Layer 6 of a small transformer language model trained on English Wikipedia (14 layers, counted from 0, width 96).
A neuron's activation on a vector x is SiLU(gate . x) times (in . x), where the dot is the dot product.
The model reads these tokens: "od" " N" "am" "oz" "ov" " Ut" "k" "ir" "j" "on" " N" "ig" "m" "at" "ov" " N" "urb" "ek" " Mir" "z" "ae" "v" " Sh" "uk" "h"

The vector x that enters this layer's MLP at each token. A number n stands for (n - 500) times 0.012.
0 "od": 237 542 605 410 405 412 532 683 562 397 551 637 378 351 512 317 550 577 436 474 570 413 510 573 699 279 376 437 430 509 554 520 504 599 558 476 198 533 448 422 497 404 503 539 459 679 640 596 565 547 584 488 614 514 573 383 660 615 425 299 598 384 471 454 449 495 499 494 519 499 419 399 553 541 419 488 335 690 450 500 514 371 472 588 439 576 410 475 633 410 553 569 363 590 422 372
1 " N": 229 488 556 435 299 460 565 672 496 625 528 718 524 257 480 409 543 566 396 560 456 512 600 508 666 366 305 565 380 605 407 413 501 605 559 508 396 475 439 349 528 604 474 551 492 612 594 628 480 624 562 471 590 542 553 424 551 657 281 322 581 386 600 543 455 412 455 450 479 499 526 486 503 673 470 575 509 691 581 516 536 503 413 470 460 483 431 334 656 415 518 606 434 476 410 508
2 "am": 294 447 568 527 510 260 565 555 548 595 601 583 396 317 448 365 436 598 504 574 525 559 574 673 637 426 512 471 400 345 526 549 598 572 577 497 458 479 452 467 418 617 431 522 377 599 582 568 547 549 547 396 622 630 602 537 607 611 509 328 628 395 703 566 577 474 383 418 565 400 433 391 536 621 519 554 458 609 592 495 474 514 608 473 558 541 331 396 712 557 587 664 351 481 313 456
3 "oz": 182 557 584 368 393 358 578 558 685 477 625 581 317 292 525 394 438 593 392 549 571 320 583 653 621 391 552 375 428 373 457 508 513 523 425 454 409 466 466 417 558 556 482 562 439 528 536 513 563 465 596 524 585 482 670 393 602 527 494 261 573 334 553 608 492 459 455 409 465 486 561 515 361 562 523 516 409 623 430 424 511 313 508 536 515 571 388 583 592 463 593 541 289 564 483 316
4 "ov": 106 518 533 393 388 414 466 578 587 386 624 657 397 432 512 326 531 677 413 549 522 416 444 609 696 419 518 531 449 485 430 429 421 570 522 431 409 483 479 519 485 540 564 686 428 591 592 559 558 543 564 474 601 481 497 382 705 524 451 245 524 435 614 500 484 411 553 411 411 568 531 405 474 582 471 476 336 652 418 502 552 366 346 496 409 638 396 463 615 423 548 542 352 571 421 325
5 " Ut": 158 435 562 403 453 395 470 619 621 601 595 564 433 434 554 417 572 573 475 506 449 475 536 609 676 378 241 599 471 423 500 416 436 758 411 503 394 574 434 443 538 451 543 640 343 543 577 592 540 644 555 474 501 418 493 383 630 541 452 496 579 544 599 495 480 316 505 595 563 483 583 487 560 625 525 364 402 747 539 537 516 429 425 478 454 646 515 396 621 373 572 492 403 644 332 440
6 "k": 244 479 532 329 419 373 529 484 553 470 633 676 292 441 538 336 482 612 434 484 535 442 615 570 611 403 450 489 436 547 636 491 539 573 479 463 374 437 495 548 515 510 546 574 393 552 626 656 481 541 601 482 532 502 571 412 611 528 411 330 624 459 535 657 424 360 566 376 519 436 471 363 535 614 473 675 341 714 351 525 607 346 476 566 416 400 415 428 733 514 489 556 407 571 332 448
7 "ir": 189 467 426 436 372 455 586 629 638 404 625 594 409 402 637 327 613 590 400 558 550 516 591 635 607 333 446 543 395 406 572 518 515 670 600 451 430 465 568 579 471 471 549 577 413 667 634 626 529 569 670 547 555 531 564 496 602 463 464 307 607 553 553 566 456 531 308 512 513 466 591 352 593 542 590 436 424 707 528 432 552 515 492 440 468 464 456 464 536 374 617 485 454 633 390 323
8 "j": 83 492 567 496 342 478 587 614 567 526 552 507 488 352 593 301 480 745 470 551 501 467 535 572 749 275 386 469 458 479 528 526 420 482 609 498 390 350 588 575 484 493 592 506 403 533 521 640 593 469 594 540 539 566 617 382 677 523 341 327 574 383 609 591 457 432 435 526 567 495 520 404 516 558 434 521 501 685 389 461 612 487 548 462 465 526 551 473 549 332 476 509 428 577 402 407
9 "on": 126 513 556 504 426 398 517 587 684 491 564 515 397 460 443 387 598 550 356 522 446 443 602 589 650 313 434 487 467 359 518 529 502 476 655 457 448 399 468 463 434 506 557 501 494 610 664 588 553 484 576 492 605 579 539 435 641 574 454 312 519 361 702 608 523 487 415 551 539 454 488 512 590 552 532 609 404 846 519 445 504 536 488 461 451 465 418 499 526 325 493 442 357 652 456 352
10 " N": 202 554 576 447 313 463 549 689 499 663 528 658 524 300 484 423 541 573 412 556 444 542 532 473 699 330 342 512 386 578 373 434 456 546 518 519 428 437 490 365 516 691 475 526 495 582 582 681 506 595 535 465 592 593 577 428 596 657 284 347 605 372 645 550 457 406 446 455 503 501 505 481 451 624 478 568 529 700 560 518 522 527 364 430 409 487 458 313 620 424 442 531 461 522 440 545
11 "ig": 345 464 523 457 474 361 554 389 525 675 598 622 404 457 498 394 539 687 568 524 381 542 633 590 616 465 527 358 415 391 445 534 562 520 593 474 470 353 445 406 434 491 480 519 460 594 578 504 542 628 489 338 456 716 554 475 610 675 566 387 806 499 642 479 543 514 483 431 500 525 508 496 515 675 565 594 515 493 541 426 545 525 554 515 569 520 272 328 781 576 548 597 370 536 348 421
12 "m": 302 568 466 393 489 411 515 488 471 530 660 559 366 565 602 353 550 653 464 566 598 424 533 622 522 321 540 471 479 382 517 572 681 584 684 506 453 468 448 391 468 488 529 610 443 520 520 514 467 546 605 535 545 578 546 521 558 626 363 245 497 492 486 553 677 423 266 443 551 441 396 493 437 685 511 620 485 523 479 505 570 485 495 388 415 381 334 397 800 438 584 616 429 478 261 371
13 "at": 382 457 483 524 405 457 571 665 593 540 583 658 343 485 529 382 644 520 583 477 348 387 544 671 552 414 497 368 356 242 542 452 601 634 564 451 446 502 496 415 612 522 546 554 406 531 672 664 447 468 517 553 494 504 458 417 579 492 388 429 551 542 582 693 564 413 339 581 484 510 392 531 545 600 457 637 466 657 425 452 516 340 439 373 519 613 470 498 553 477 526 517 312 639 434 346
14 "ov": 198 521 442 417 415 442 432 571 568 444 695 665 432 357 554 302 521 693 391 469 534 473 431 628 720 464 500 501 473 513 459 497 410 547 602 482 385 453 496 492 525 546 543 566 460 605 603 543 516 490 605 488 708 446 518 397 733 584 450 317 618 372 624 565 496 411 577 446 389 569 484 342 420 522 495 462 372 569 383 518 612 358 390 428 400 587 476 489 686 461 495 518 410 640 371 352
15 " N": 186 500 577 444 282 429 530 640 543 570 532 734 511 315 458 429 616 555 420 550 461 478 567 518 626 342 335 560 365 575 413 425 492 620 545 488 397 433 458 400 488 657 472 566 536 625 579 634 487 627 596 474 594 545 490 434 505 603 222 371 572 511 644 520 438 395 426 477 456 507 506 493 516 647 450 561 531 741 551 478 513 500 347 483 436 475 437 339 614 370 483 571 430 505 451 514
16 "urb": 330 367 512 451 405 334 553 664 554 658 609 371 404 381 404 232 460 545 350 608 483 655 631 571 684 396 468 534 540 379 404 585 537 540 515 411 495 387 536 546 480 579 492 538 331 601 610 582 547 662 484 555 601 519 466 496 652 684 453 304 610 385 591 607 455 441 433 493 473 542 501 340 533 564 529 386 486 558 585 520 522 561 519 571 458 498 464 449 659 341 507 613 352 539 303 538
17 "ek": 250 454 514 419 386 358 506 406 703 479 588 688 415 447 463 328 431 719 385 538 482 440 629 521 698 442 391 386 490 414 549 593 548 485 464 501 447 384 550 467 504 541 513 547 463 584 542 595 612 448 627 554 560 646 661 383 603 614 408 256 545 376 628 609 436 480 459 427 468 523 514 396 494 641 393 688 478 756 420 477 516 494 514 506 450 501 417 449 634 495 506 356 435 623 424 441
18 " Mir": 139 519 540 490 374 316 545 579 587 598 539 686 462 489 632 453 663 627 489 523 538 619 593 684 602 350 467 598 471 510 540 461 506 595 501 369 395 416 540 484 594 700 572 564 397 607 651 560 591 588 489 480 452 620 444 498 562 517 557 421 562 607 580 689 535 526 383 533 519 362 516 470 525 558 593 522 600 664 659 432 531 659 389 397 497 497 446 491 639 436 632 467 461 577 338 384
19 "z": 41 533 540 524 414 424 566 518 639 584 617 551 304 346 652 410 487 576 453 476 582 424 482 540 699 393 540 456 403 414 534 619 479 515 533 487 474 400 518 455 611 544 536 491 447 531 557 549 574 489 601 438 563 510 690 506 561 478 463 339 597 326 709 635 468 399 374 362 501 485 514 375 385 524 567 607 574 630 359 355 609 556 679 493 502 435 431 443 656 496 494 636 397 590 432 426
20 "ae": 202 418 614 417 390 511 569 518 492 331 544 643 320 421 507 318 536 526 415 442 508 437 569 631 483 318 569 403 462 339 613 489 453 554 642 461 586 526 452 435 483 569 430 527 402 614 563 637 533 502 471 528 468 611 659 479 672 484 478 314 464 447 606 489 510 516 487 515 501 457 612 579 508 671 427 461 274 760 460 411 515 513 404 503 534 511 395 457 498 380 428 513 364 629 406 377
21 "v": 129 605 549 465 363 492 531 518 550 466 660 700 410 344 563 316 490 663 402 536 593 508 479 623 641 380 383 469 486 532 459 551 395 592 598 492 467 433 503 516 421 477 654 640 446 628 583 504 487 539 495 437 580 588 445 397 826 550 340 344 537 488 509 606 485 468 578 332 523 515 473 419 488 557 511 495 409 628 512 455 507 360 386 445 418 550 538 406 689 479 399 548 392 524 366 387
22 " Sh": 131 500 587 487 379 476 511 652 537 532 481 676 373 352 484 264 618 512 482 711 569 478 517 618 581 368 430 450 478 565 498 477 497 668 511 457 523 386 592 485 532 529 488 536 397 505 599 617 606 487 572 492 497 558 512 412 383 553 373 495 465 498 492 732 415 505 462 565 582 349 509 456 497 620 491 387 521 680 546 319 545 495 356 449 454 456 469 354 556 390 474 586 318 625 398 482
23 "uk": 106 489 482 527 372 423 536 698 504 616 611 712 428 361 458 323 550 597 454 523 472 514 733 468 567 467 526 451 464 352 520 671 428 508 523 496 675 387 553 636 438 622 570 434 483 560 487 633 684 310 586 366 477 541 613 471 506 484 406 459 529 350 603 571 486 482 491 323 504 452 611 438 425 566 673 438 356 539 449 414 573 449 488 418 552 517 478 386 513 508 497 595 400 660 445 467
24 "h": 33 566 508 396 376 582 548 581 434 433 458 532 295 338 523 324 498 555 421 620 620 449 677 544 675 529 628 476 489 421 515 561 470 611 634 517 577 444 479 596 479 542 628 565 433 485 542 693 517 568 554 532 423 739 555 504 540 537 364 346 513 405 577 634 596 418 440 388 457 480 580 493 462 575 553 513 471 585 535 323 520 431 433 450 494 576 513 398 571 377 580 566 366 670 416 400

Each question shows the input weights of one neuron of the MLP. A number n stands for (n - 500) times 0.0011.

n216 gate: 373 473 685 415 416 480 513 481 545 447 507 412 386 588 433 404 464 484 372 597 371 467 530 360 423 364 577 654 401 523 674 632 598 277 299 297 562 420 603 487 717 481 851 474 537 551 547 558 448 352 625 622 328 467 664 484 655 297 487 443 497 589 571 576 428 732 455 410 432 484 642 472 442 460 390 576 404 490 258 551 510 636 601 533 535 715 589 497 376 572 603 487 624 570 497 574
n216 in: 494 283 375 621 520 415 503 454 513 567 550 487 432 441 597 633 532 388 525 556 500 294 513 490 389 441 612 485 180 588 494 526 630 480 420 370 446 439 534 565 349 381 584 557 380 537 641 453 491 545 477 642 532 481 509 358 490 577 278 539 442 819 659 344 345 554 488 327 606 325 527 509 572 363 535 796 474 631 348 553 428 596 531 692 513 390 478 558 494 575 487 462 402 558 463 558
On which token does it fire most, and how strongly? 6 "k", at about 3.6

n7 gate: 638 227 511 399 431 492 351 511 667 500 764 357 388 481 691 504 646 411 582 530 469 264 458 664 336 636 518 602 322 622 603 384 365 640 579 560 540 401 301 566 518 318 534 549 528 757 595 314 396 602 654 379 470 504 651 544 681 523 215 458 485 519 334 391 414 552 482 200 493 553 352 428 504 726 481 409 579 523 558 654 459 504 442 634 480 492 431 627 504 504 137 638 631 534 420 350
n7 in: 329 741 565 557 451 651 563 511 664 478 526 300 372 466 522 693 562 594 669 478 588 679 305 590 403 572 374 174 448 471 460 451 511 480 337 562 679 425 633 557 296 529 508 261 490 396 645 475 384 655 610 780 574 567 467 564 426 563 591 383 500 618 696 532 412 566 630 474 670 533 454 642 373 869 571 478 530 515 361 550 435 237 464 672 473 515 593 382 459 558 500 632 405 437 504 282
Which token does this neuron like most? 21 "v"

n60 gate: 576 251 453 645 546 475 340 483 337 298 544 612 676 539 312 536 380 341 401 347 621 448 668 639 363 475 644 447 403 341 321 437 556 536 511 616 453 455 466 570 706 459 636 493 558 517 490 425 426 448 426 436 462 354 561 603 424 538 470 651 548 714 628 493 379 503 708 517 635 648 474 372 614 589 472 483 462 404 395 430 702 631 626 537 595 454 563 267 650 537 267 633 735 465 381 500
n60 in: 555 400 411 722 486 355 439 503 467 551 520 369 548 261 459 493 577 675 637 453 765 469 442 439 533 170 520 382 537 337 678 503 572 471 645 651 532 292 477 438 516 371 592 362 627 474 534 633 291 298 497 438 663 538 398 539 456 612 619 521 469 503 371 529 535 590 355 684 526 476 355 597 451 736 572 503 473 382 658 690 503 507 523 483 429 541 764 311 538 563 452 540 503 541 477 486
On which token does it fire most, and how strongly? 4 "ov", at about 0.41

n6 gate: 606 525 413 425 562 541 562 601 542 454 500 453 640 403 673 583 382 682 303 464 415 451 655 596 574 503 565 630 469 458 557 428 512 668 596 651 426 423 560 275 382 401 568 710 486 429 346 515 584 518 622 577 454 689 303 556 512 331 680 681 457 558 584 532 519 624 545 660 596 555 512 386 443 698 568 659 436 509 612 530 533 549 538 624 390 425 624 388 497 452 491 403 548 367 521 581
n6 in: 384 566 330 412 491 344 352 511 578 613 480 272 584 627 595 365 538 575 471 465 655 444 584 464 369 415 503 454 704 561 345 443 506 540 522 596 550 375 497 281 597 503 539 482 539 534 450 486 361 312 395 454 580 482 592 469 579 571 431 539 521 503 437 483 530 491 529 488 649 377 489 438 546 271 325 585 488 415 488 400 353 382 427 451 326 500 315 582 482 584 399 628 387 675 551 431
Which token does this neuron like most? 12 "m"

n182 gate: 418 593 460 521 576 406 466 533 370 572 480 417 341 479 336 546 581 676 386 583 686 370 617 551 510 577 688 454 466 410 576 403 638 518 447 456 275 754 322 746 392 357 576 460 430 612 435 560 450 605 549 441 684 510 553 487 456 626 440 552 694 320 583 383 240 503 368 452 570 351 623 542 709 574 414 541 558 476 541 658 354 367 595 443 536 528 683 565 459 604 346 345 540 527 728 597
n182 in: 500 426 423 466 678 527 454 525 296 573 435 493 390 510 457 459 259 571 448 445 768 590 603 427 478 436 637 525 490 403 510 651 587 313 586 477 396 520 359 541 373 590 510 399 549 446 645 474 362 497 581 436 441 364 433 459 513 668 648 657 718 507 535 664 347 542 229 170 654 582 626 591 516 461 546 480 405 461 630 487 532 431 680 228 538 554 548 456 430 432 407 467 558 579 573 410
Its three highest activations, in order, are on tokens 2 "am", 24 "h", 22 " Sh"

n236 gate: 328 573 532 598 552 533 482 402 559 599 368 533 576 549 668 407 394 515 456 646 420 461 431 458 517 518 546 350 419 664 509 327 412 450 687 627 428 419 370 566 374 532 310 550 562 633 578 532 229 429 445 434 524 548 509 514 592 500 561 488 533 545 512 403 577 565 697 623 471 503 437 540 454 461 629 292 381 473 461 555 584 506 503 521 472 388 534 514 536 459 569 647 318 692 794 488
n236 in: 426 535 391 421 405 491 307 593 509 360 263 635 456 465 544 433 417 618 335 506 548 419 522 519 533 557 686 455 361 621 578 459 519 334 565 372 241 488 368 586 283 588 409 445 456 485 494 473 421 518 459 401 791 422 648 414 546 522 594 572 450 429 708 479 605 610 500 599 485 478 476 612 431 279 494 454 589 248 453 479 491 534 293 467 604 553 574 509 566 448 435 500 546 540 586 534
On which token does it fire most, and how strongly? 14 "ov", at about 3.8

n91 gate: 533 613 449 481 535 576 413 560 552 656 467 346 497 389 575 600 448 491 399 321 395 509 522 441 503 519 590 464 379 597 497 554 267 441 438 457 299 441 452 530 390 452 375 380 666 530 606 603 427 429 648 677 763 356 609 527 500 512 570 538 370 559 554 420 299 644 353 429 500 404 391 403 440 432 537 482 568 349 384 306 572 704 464 570 402 679 351 488 481 518 634 503 332 572 616 566
n91 in: 462 561 506 373 349 611 457 544 435 287 530 454 460 481 521 327 566 527 527 390 444 503 623 567 480 410 800 599 436 352 506 321 574 296 452 572 475 527 377 678 462 476 421 551 497 559 433 660 453 690 654 444 600 582 524 503 584 503 657 457 503 506 627 625 494 709 515 354 527 557 512 439 668 635 530 398 482 392 546 591 376 430 430 497 376 460 541 346 509 438 662 593 366 308 558 442
Which token does this neuron like most? 0 "od"

n81 gate: 399 458 609 356 637 370 429 472 575 561 635 409 545 484 445 503 383 301 658 472 497 497 426 606 660 412 670 358 593 497 344 666 383 634 527 626 570 442 537 522 635 288 361 528 470 277 561 369 385 643 552 525 360 510 562 518 624 471 416 309 484 519 475 579 520 519 435 279 416 430 415 555 500 281 497 618 430 624 539 642 509 602 515 607 500 296 564 485 494 365 455 670 283 452 543 607
n81 in: 413 387 671 559 432 469 573 485 556 506 473 233 417 555 275 403 560 379 646 402 621 461 411 227 631 546 602 436 521 470 459 589 261 478 522 554 408 616 403 645 503 668 537 563 401 588 506 459 482 560 365 509 376 606 409 427 632 482 462 414 446 617 632 572 587 572 447 321 388 482 477 526 541 401 530 659 476 476 589 535 474 521 610 574 446 439 546 427 424 340 579 697 405 500 587 677
Its two highest activations, in order, are on tokens 16 "urb", 19 "z"

n170 gate: 496 379 311 777 417 511 582 443 613 347 722 549 553 864 608 469 467 627 566 489 485 556 338 388 410 561 583 557 667 420 486 530 364 520 496 328 395 515 450 693 507 413 425 371 465 633 597 569 616 589 595 493 559 399 402 657 596 522 525 673 712 559 442 191 485 584 378 325 392 493 348 468 496 511 414 541 611 611 541 679 565 474 521 376 859 538 539 411 737 562 530 581 295 235 671 571
n170 in: 392 360 566 451 395 657 545 385 535 423 670 454 542 575 494 560 475 453 338 409 536 458 406 477 636 270 463 537 657 541 597 650 503 517 510 297 446 377 534 553 429 321 532 462 271 338 413 384 519 558 313 438 654 387 603 531 526 635 509 445 442 372 403 420 417 579 276 394 462 577 417 378 397 446 248 385 478 577 396 556 716 551 638 604 503 565 679 376 656 604 591 424 503 474 531 578
On which token does it fire most, and how strongly? 13 "at", at about 0.21

n239 gate: 787 392 746 497 399 399 417 308 357 320 422 665 372 520 500 338 579 548 467 558 667 440 564 630 577 558 548 442 570 338 468 540 662 601 458 451 604 497 346 570 561 335 570 671 488 606 417 435 610 559 281 474 318 513 458 436 428 444 549 476 550 530 419 595 333 621 420 543 668 665 516 554 377 576 433 394 378 470 430 334 455 480 719 533 510 349 484 522 336 763 530 422 480 417 421 530
n239 in: 421 600 497 520 533 467 530 544 494 556 400 523 323 487 596 442 503 490 581 358 453 219 513 394 266 497 322 427 421 548 692 527 413 479 394 769 472 510 411 481 389 410 510 357 586 440 378 442 494 464 734 494 602 646 452 481 627 664 545 623 480 415 538 296 588 581 516 431 356 294 641 469 465 461 520 493 536 464 410 310 586 585 754 281 414 493 500 550 540 506 454 306 607 338 472 706
Which token does this neuron like most? 16 "urb"

n42 gate: 632 566 454 585 478 604 660 507 532 598 731 474 526 656 442 575 478 461 464 393 955 310 335 489 573 522 595 465 605 436 687 393 463 542 333 744 542 537 447 535 451 716 379 698 595 444 402 368 688 533 548 570 569 449 500 524 623 635 411 537 525 475 401 358 721 543 609 500 609 514 324 358 253 554 449 446 283 612 739 574 649 525 594 646 546 625 444 559 647 578 504 371 629 675 587 427
n42 in: 414 601 559 448 422 288 484 351 412 346 264 480 305 490 535 277 601 541 541 553 638 471 604 381 420 585 410 500 494 691 512 503 637 490 624 573 406 584 379 497 602 387 516 538 347 612 449 600 516 589 712 314 510 390 553 528 596 519 422 360 673 436 481 518 460 465 534 551 500 337 207 573 431 357 639 347 701 341 532 447 384 497 436 393 433 477 509 442 312 569 435 472 506 445 448 646
Its three highest activations, in order, are on tokens 12 "m", 0 "od", 14 "ov"

n14 gate: 545 657 264 526 540 478 562 388 397 301 426 482 441 401 678 440 489 447 550 309 481 388 540 250 493 592 388 733 550 465 514 471 460 595 492 657 413 667 269 375 545 482 573 486 348 654 247 468 430 511 584 552 331 293 553 483 346 569 609 595 540 730 595 286 585 479 738 381 349 529 428 280 521 389 536 417 407 425 485 674 612 525 472 397 602 419 635 497 671 606 714 532 344 348 541 650
n14 in: 384 432 490 464 558 601 660 421 288 514 500 525 428 334 372 614 433 431 504 347 650 639 669 443 541 493 521 483 422 667 590 738 738 463 203 563 530 689 469 380 558 347 439 535 407 376 560 493 313 486 543 404 475 407 669 476 479 621 566 504 798 549 566 588 460 465 778 457 500 549 385 328 669 592 464 436 302 461 496 462 604 397 140 646 597 619 486 684 568 469 607 465 479 539 500 450
Which token does this neuron like most? 12 "m"

n23 gate: 698 517 520 479 381 378 266 560 450 631 587 563 583 510 662 589 368 573 595 607 542 455 566 738 592 377 746 424 493 342 567 535 462 525 371 656 389 545 633 391 470 426 414 605 404 493 558 547 530 688 741 563 356 517 547 563 493 521 336 357 394 623 567 546 655 595 610 527 530 432 265 255 307 381 559 575 510 623 497 583 376 421 713 625 446 392 355 474 361 295 607 568 473 400 539 507
n23 in: 480 488 564 476 290 515 689 512 553 506 532 403 500 561 581 556 491 439 453 725 525 398 467 575 690 408 451 448 446 541 555 394 464 497 322 597 578 587 445 517 463 453 587 692 528 442 566 705 541 423 579 488 709 518 512 575 722 545 558 433 381 360 500 477 469 503 685 512 459 372 548 443 546 325 629 450 446 500 195 428 564 336 443 585 691 548 471 586 446 456 485 709 459 605 529 618
On which token does it fire most, and how strongly? 3 "oz", at about 5.6

n167 gate: 571 370 536 500 648 418 507 353 603 578 417 610 586 751 449 307 403 428 600 546 302 639 387 425 510 448 650 702 325 556 622 558 507 528 680 557 327 395 382 490 481 533 435 503 478 366 710 559 573 450 627 392 547 520 326 717 507 541 625 575 510 550 359 587 490 747 513 503 405 507 632 661 336 473 677 443 520 383 609 422 546 631 552 440 500 774 575 419 660 265 490 497 427 486 574 374
n167 in: 419 615 576 321 480 500 490 597 389 552 459 569 339 642 363 399 458 487 478 519 383 464 510 454 572 440 425 347 617 722 301 510 401 353 558 449 452 497 635 591 484 849 405 542 397 541 490 637 402 584 609 318 506 686 535 388 465 422 525 447 497 665 465 568 483 740 506 555 551 393 491 466 573 658 565 377 409 403 493 616 465 396 447 592 248 467 500 578 392 430 559 647 398 529 624 786
Its two highest activations, in order, are on tokens 18 " Mir", 11 "ig"

n147 gate: 450 491 569 333 484 689 472 443 255 373 379 528 500 506 568 449 558 620 442 530 490 258 619 512 438 396 626 503 494 618 368 412 594 620 655 744 377 519 557 488 571 388 500 598 488 593 618 594 590 417 619 443 636 528 515 396 426 531 530 553 429 500 383 423 576 409 437 475 422 448 635 565 677 488 345 574 442 638 522 560 599 395 780 636 516 384 536 651 375 530 596 585 530 398 532 694
n147 in: 476 390 409 272 598 557 366 407 546 503 457 487 525 516 316 452 561 533 570 536 612 416 588 512 563 443 374 551 618 652 437 487 434 520 659 613 633 559 332 440 467 291 581 506 279 449 662 670 545 515 446 413 416 522 506 381 408 655 603 327 438 599 430 527 494 307 359 444 382 398 462 423 566 506 488 543 429 389 268 779 542 475 545 491 578 579 536 527 365 290 503 580 473 600 634 475
Its three highest activations, in order, are on tokens 0 "od", 6 "k", 24 "h"

n149 gate: 575 675 484 656 632 546 395 393 554 458 490 606 470 384 608 473 204 728 356 599 517 503 510 562 516 437 494 472 474 363 510 487 563 346 452 391 411 503 506 472 613 411 444 526 308 456 418 525 347 620 487 607 507 215 484 381 445 513 713 424 477 396 379 310 597 497 342 640 462 804 584 330 351 548 559 387 474 558 563 497 421 649 466 347 627 388 513 572 678 372 487 519 478 448 531 592
n149 in: 600 633 536 531 441 609 558 397 386 494 539 587 457 522 445 326 591 476 527 473 409 531 420 598 597 362 595 353 634 455 440 540 683 426 526 437 577 488 521 288 515 387 583 524 646 601 534 536 488 555 509 352 469 478 518 573 476 332 223 327 451 549 429 588 792 434 450 307 601 281 459 677 384 391 273 500 418 512 469 521 497 415 596 407 455 441 415 550 509 548 506 590 590 479 582 308
Its two highest activations, in order, are on tokens 12 "m", 3 "oz"

n242 gate: 459 593 621 449 281 410 504 278 490 528 663 507 231 259 706 342 556 538 681 680 623 422 418 262 602 384 418 497 518 583 352 417 572 422 585 437 518 607 582 514 422 490 447 807 477 603 716 510 617 553 680 606 514 575 651 534 609 726 469 418 394 384 586 321 333 695 469 521 675 690 456 339 510 388 521 661 567 560 561 595 421 528 348 555 533 493 615 453 504 528 479 483 549 631 392 457
n242 in: 447 232 497 411 550 482 587 618 510 441 616 454 514 532 423 486 713 351 404 517 664 717 335 612 567 400 564 547 469 544 768 397 638 720 555 538 445 482 635 637 456 497 539 455 575 308 483 548 449 275 440 278 622 581 456 326 503 319 245 288 427 576 775 450 568 421 487 535 476 458 427 493 689 362 538 431 230 493 475 376 561 469 523 469 529 317 423 440 560 538 444 500 610 493 543 715
Its two highest activations, in order, are on tokens 7 "ir", 6 "k"

n25 gate: 610 702 414 459 479 648 547 259 417 419 573 459 507 510 585 696 540 885 410 322 497 436 558 503 464 438 363 415 584 470 602 521 671 496 539 490 401 568 471 331 341 484 480 520 604 451 405 563 484 574 692 595 726 381 733 309 664 395 388 394 635 446 618 474 309 643 546 666 543 523 474 465 694 487 656 534 463 480 572 529 516 392 481 411 404 466 542 357 520 454 351 354 497 507 694 483
n25 in: 437 619 417 360 450 576 634 336 433 670 669 626 279 523 441 629 503 576 381 682 386 559 418 457 553 410 481 450 350 634 643 381 533 603 578 439 630 398 437 544 431 494 470 484 500 494 667 602 341 500 487 503 816 369 437 369 503 458 589 358 663 468 424 273 406 526 532 441 541 643 422 457 538 549 385 545 610 730 536 629 589 506 422 506 582 731 459 572 418 363 523 735 564 575 453 596
Its three highest activations, in order, are on tokens 14 "ov", 0 "od", 17 "ek"

n178 gate: 565 514 445 562 388 435 486 692 490 340 483 507 504 634 578 353 598 576 476 601 598 390 762 208 551 627 689 473 380 705 697 431 932 597 637 416 348 421 328 616 329 590 475 556 500 572 511 455 517 638 590 476 606 468 569 646 342 447 417 522 582 362 462 578 504 528 572 425 372 363 345 453 686 584 500 451 553 334 421 428 358 504 568 476 370 680 602 578 357 569 436 437 671 297 517 432
n178 in: 509 583 469 545 314 641 509 579 457 430 358 395 548 455 525 461 456 543 484 383 409 576 567 370 509 671 607 348 506 463 561 529 621 464 707 550 299 294 518 509 442 685 430 659 556 482 487 534 426 462 551 278 544 275 629 612 340 396 475 500 481 268 564 515 549 649 656 484 457 409 446 545 696 528 655 541 710 437 510 418 359 550 623 401 553 573 570 503 634 506 494 370 382 272 494 389
Which token does this neuron like most? 5 " Ut"

n58 gate: 655 521 408 643 793 218 588 527 527 496 631 628 536 636 549 424 597 421 631 438 525 408 504 578 514 496 639 544 472 575 715 500 464 485 555 514 361 500 323 753 753 575 514 677 677 646 391 469 459 706 625 605 668 740 449 426 503 454 397 237 496 455 398 527 356 618 541 549 623 427 657 417 398 458 606 490 371 549 429 527 428 458 523 665 588 464 399 443 461 662 539 797 459 479 419 482
n58 in: 320 637 484 517 507 477 487 570 458 414 245 607 557 611 417 568 383 429 448 516 527 440 344 235 421 547 608 602 592 436 522 339 273 521 411 354 362 467 462 649 693 625 444 581 537 462 576 629 564 395 443 605 523 692 279 557 572 418 667 463 405 690 378 500 503 461 497 718 500 641 738 478 481 539 685 471 339 536 517 414 551 415 513 584 497 517 396 633 483 574 563 737 584 530 361 487
On which token does it fire most, and how strongly? 4 "ov", at about 1.5

n179 gate: 591 688 568 739 301 450 356 534 651 440 428 454 624 468 567 333 438 565 445 507 647 272 405 553 463 479 554 601 490 517 408 582 635 371 376 300 335 560 402 419 238 503 440 434 451 605 486 510 394 743 706 405 451 602 718 587 580 574 558 638 577 441 575 433 284 635 547 482 463 469 530 483 514 382 409 312 758 437 422 291 374 465 610 373 478 521 423 577 549 438 574 469 607 240 697 567
n179 in: 324 420 640 487 350 367 405 203 740 421 497 583 434 487 539 388 452 251 561 349 644 421 401 631 544 507 452 585 497 503 248 340 487 483 640 500 541 572 418 513 352 487 447 490 451 551 618 519 554 474 653 370 337 615 532 607 666 454 573 493 464 402 430 469 379 548 586 405 436 386 213 600 510 445 536 477 402 702 328 405 583 399 606 616 452 464 547 503 728 503 447 548 597 487 456 434
Its two highest activations, in order, are on tokens 0 "od", 3 "oz"

n197 gate: 374 595 573 218 490 806 387 539 466 487 411 662 630 628 698 552 686 573 420 549 474 566 506 557 578 397 321 470 437 644 335 529 519 368 461 682 523 525 706 590 428 558 661 556 468 394 453 442 424 407 490 497 588 484 460 425 525 553 463 338 469 659 378 554 497 574 715 465 530 581 336 545 527 537 393 435 350 584 443 612 598 544 527 322 382 506 548 578 361 549 557 472 500 456 647 389
n197 in: 616 450 535 357 354 371 438 434 337 529 305 381 596 537 444 446 494 478 503 583 527 425 349 579 654 560 509 327 507 366 538 417 616 503 476 320 578 464 484 597 619 261 434 365 549 465 252 417 446 749 629 402 461 546 639 290 490 392 506 559 419 338 655 525 554 391 481 428 567 545 357 268 389 555 362 481 604 600 391 437 443 399 575 590 558 649 591 513 536 347 552 442 426 657 469 704
Which token does this neuron like most? 8 "j"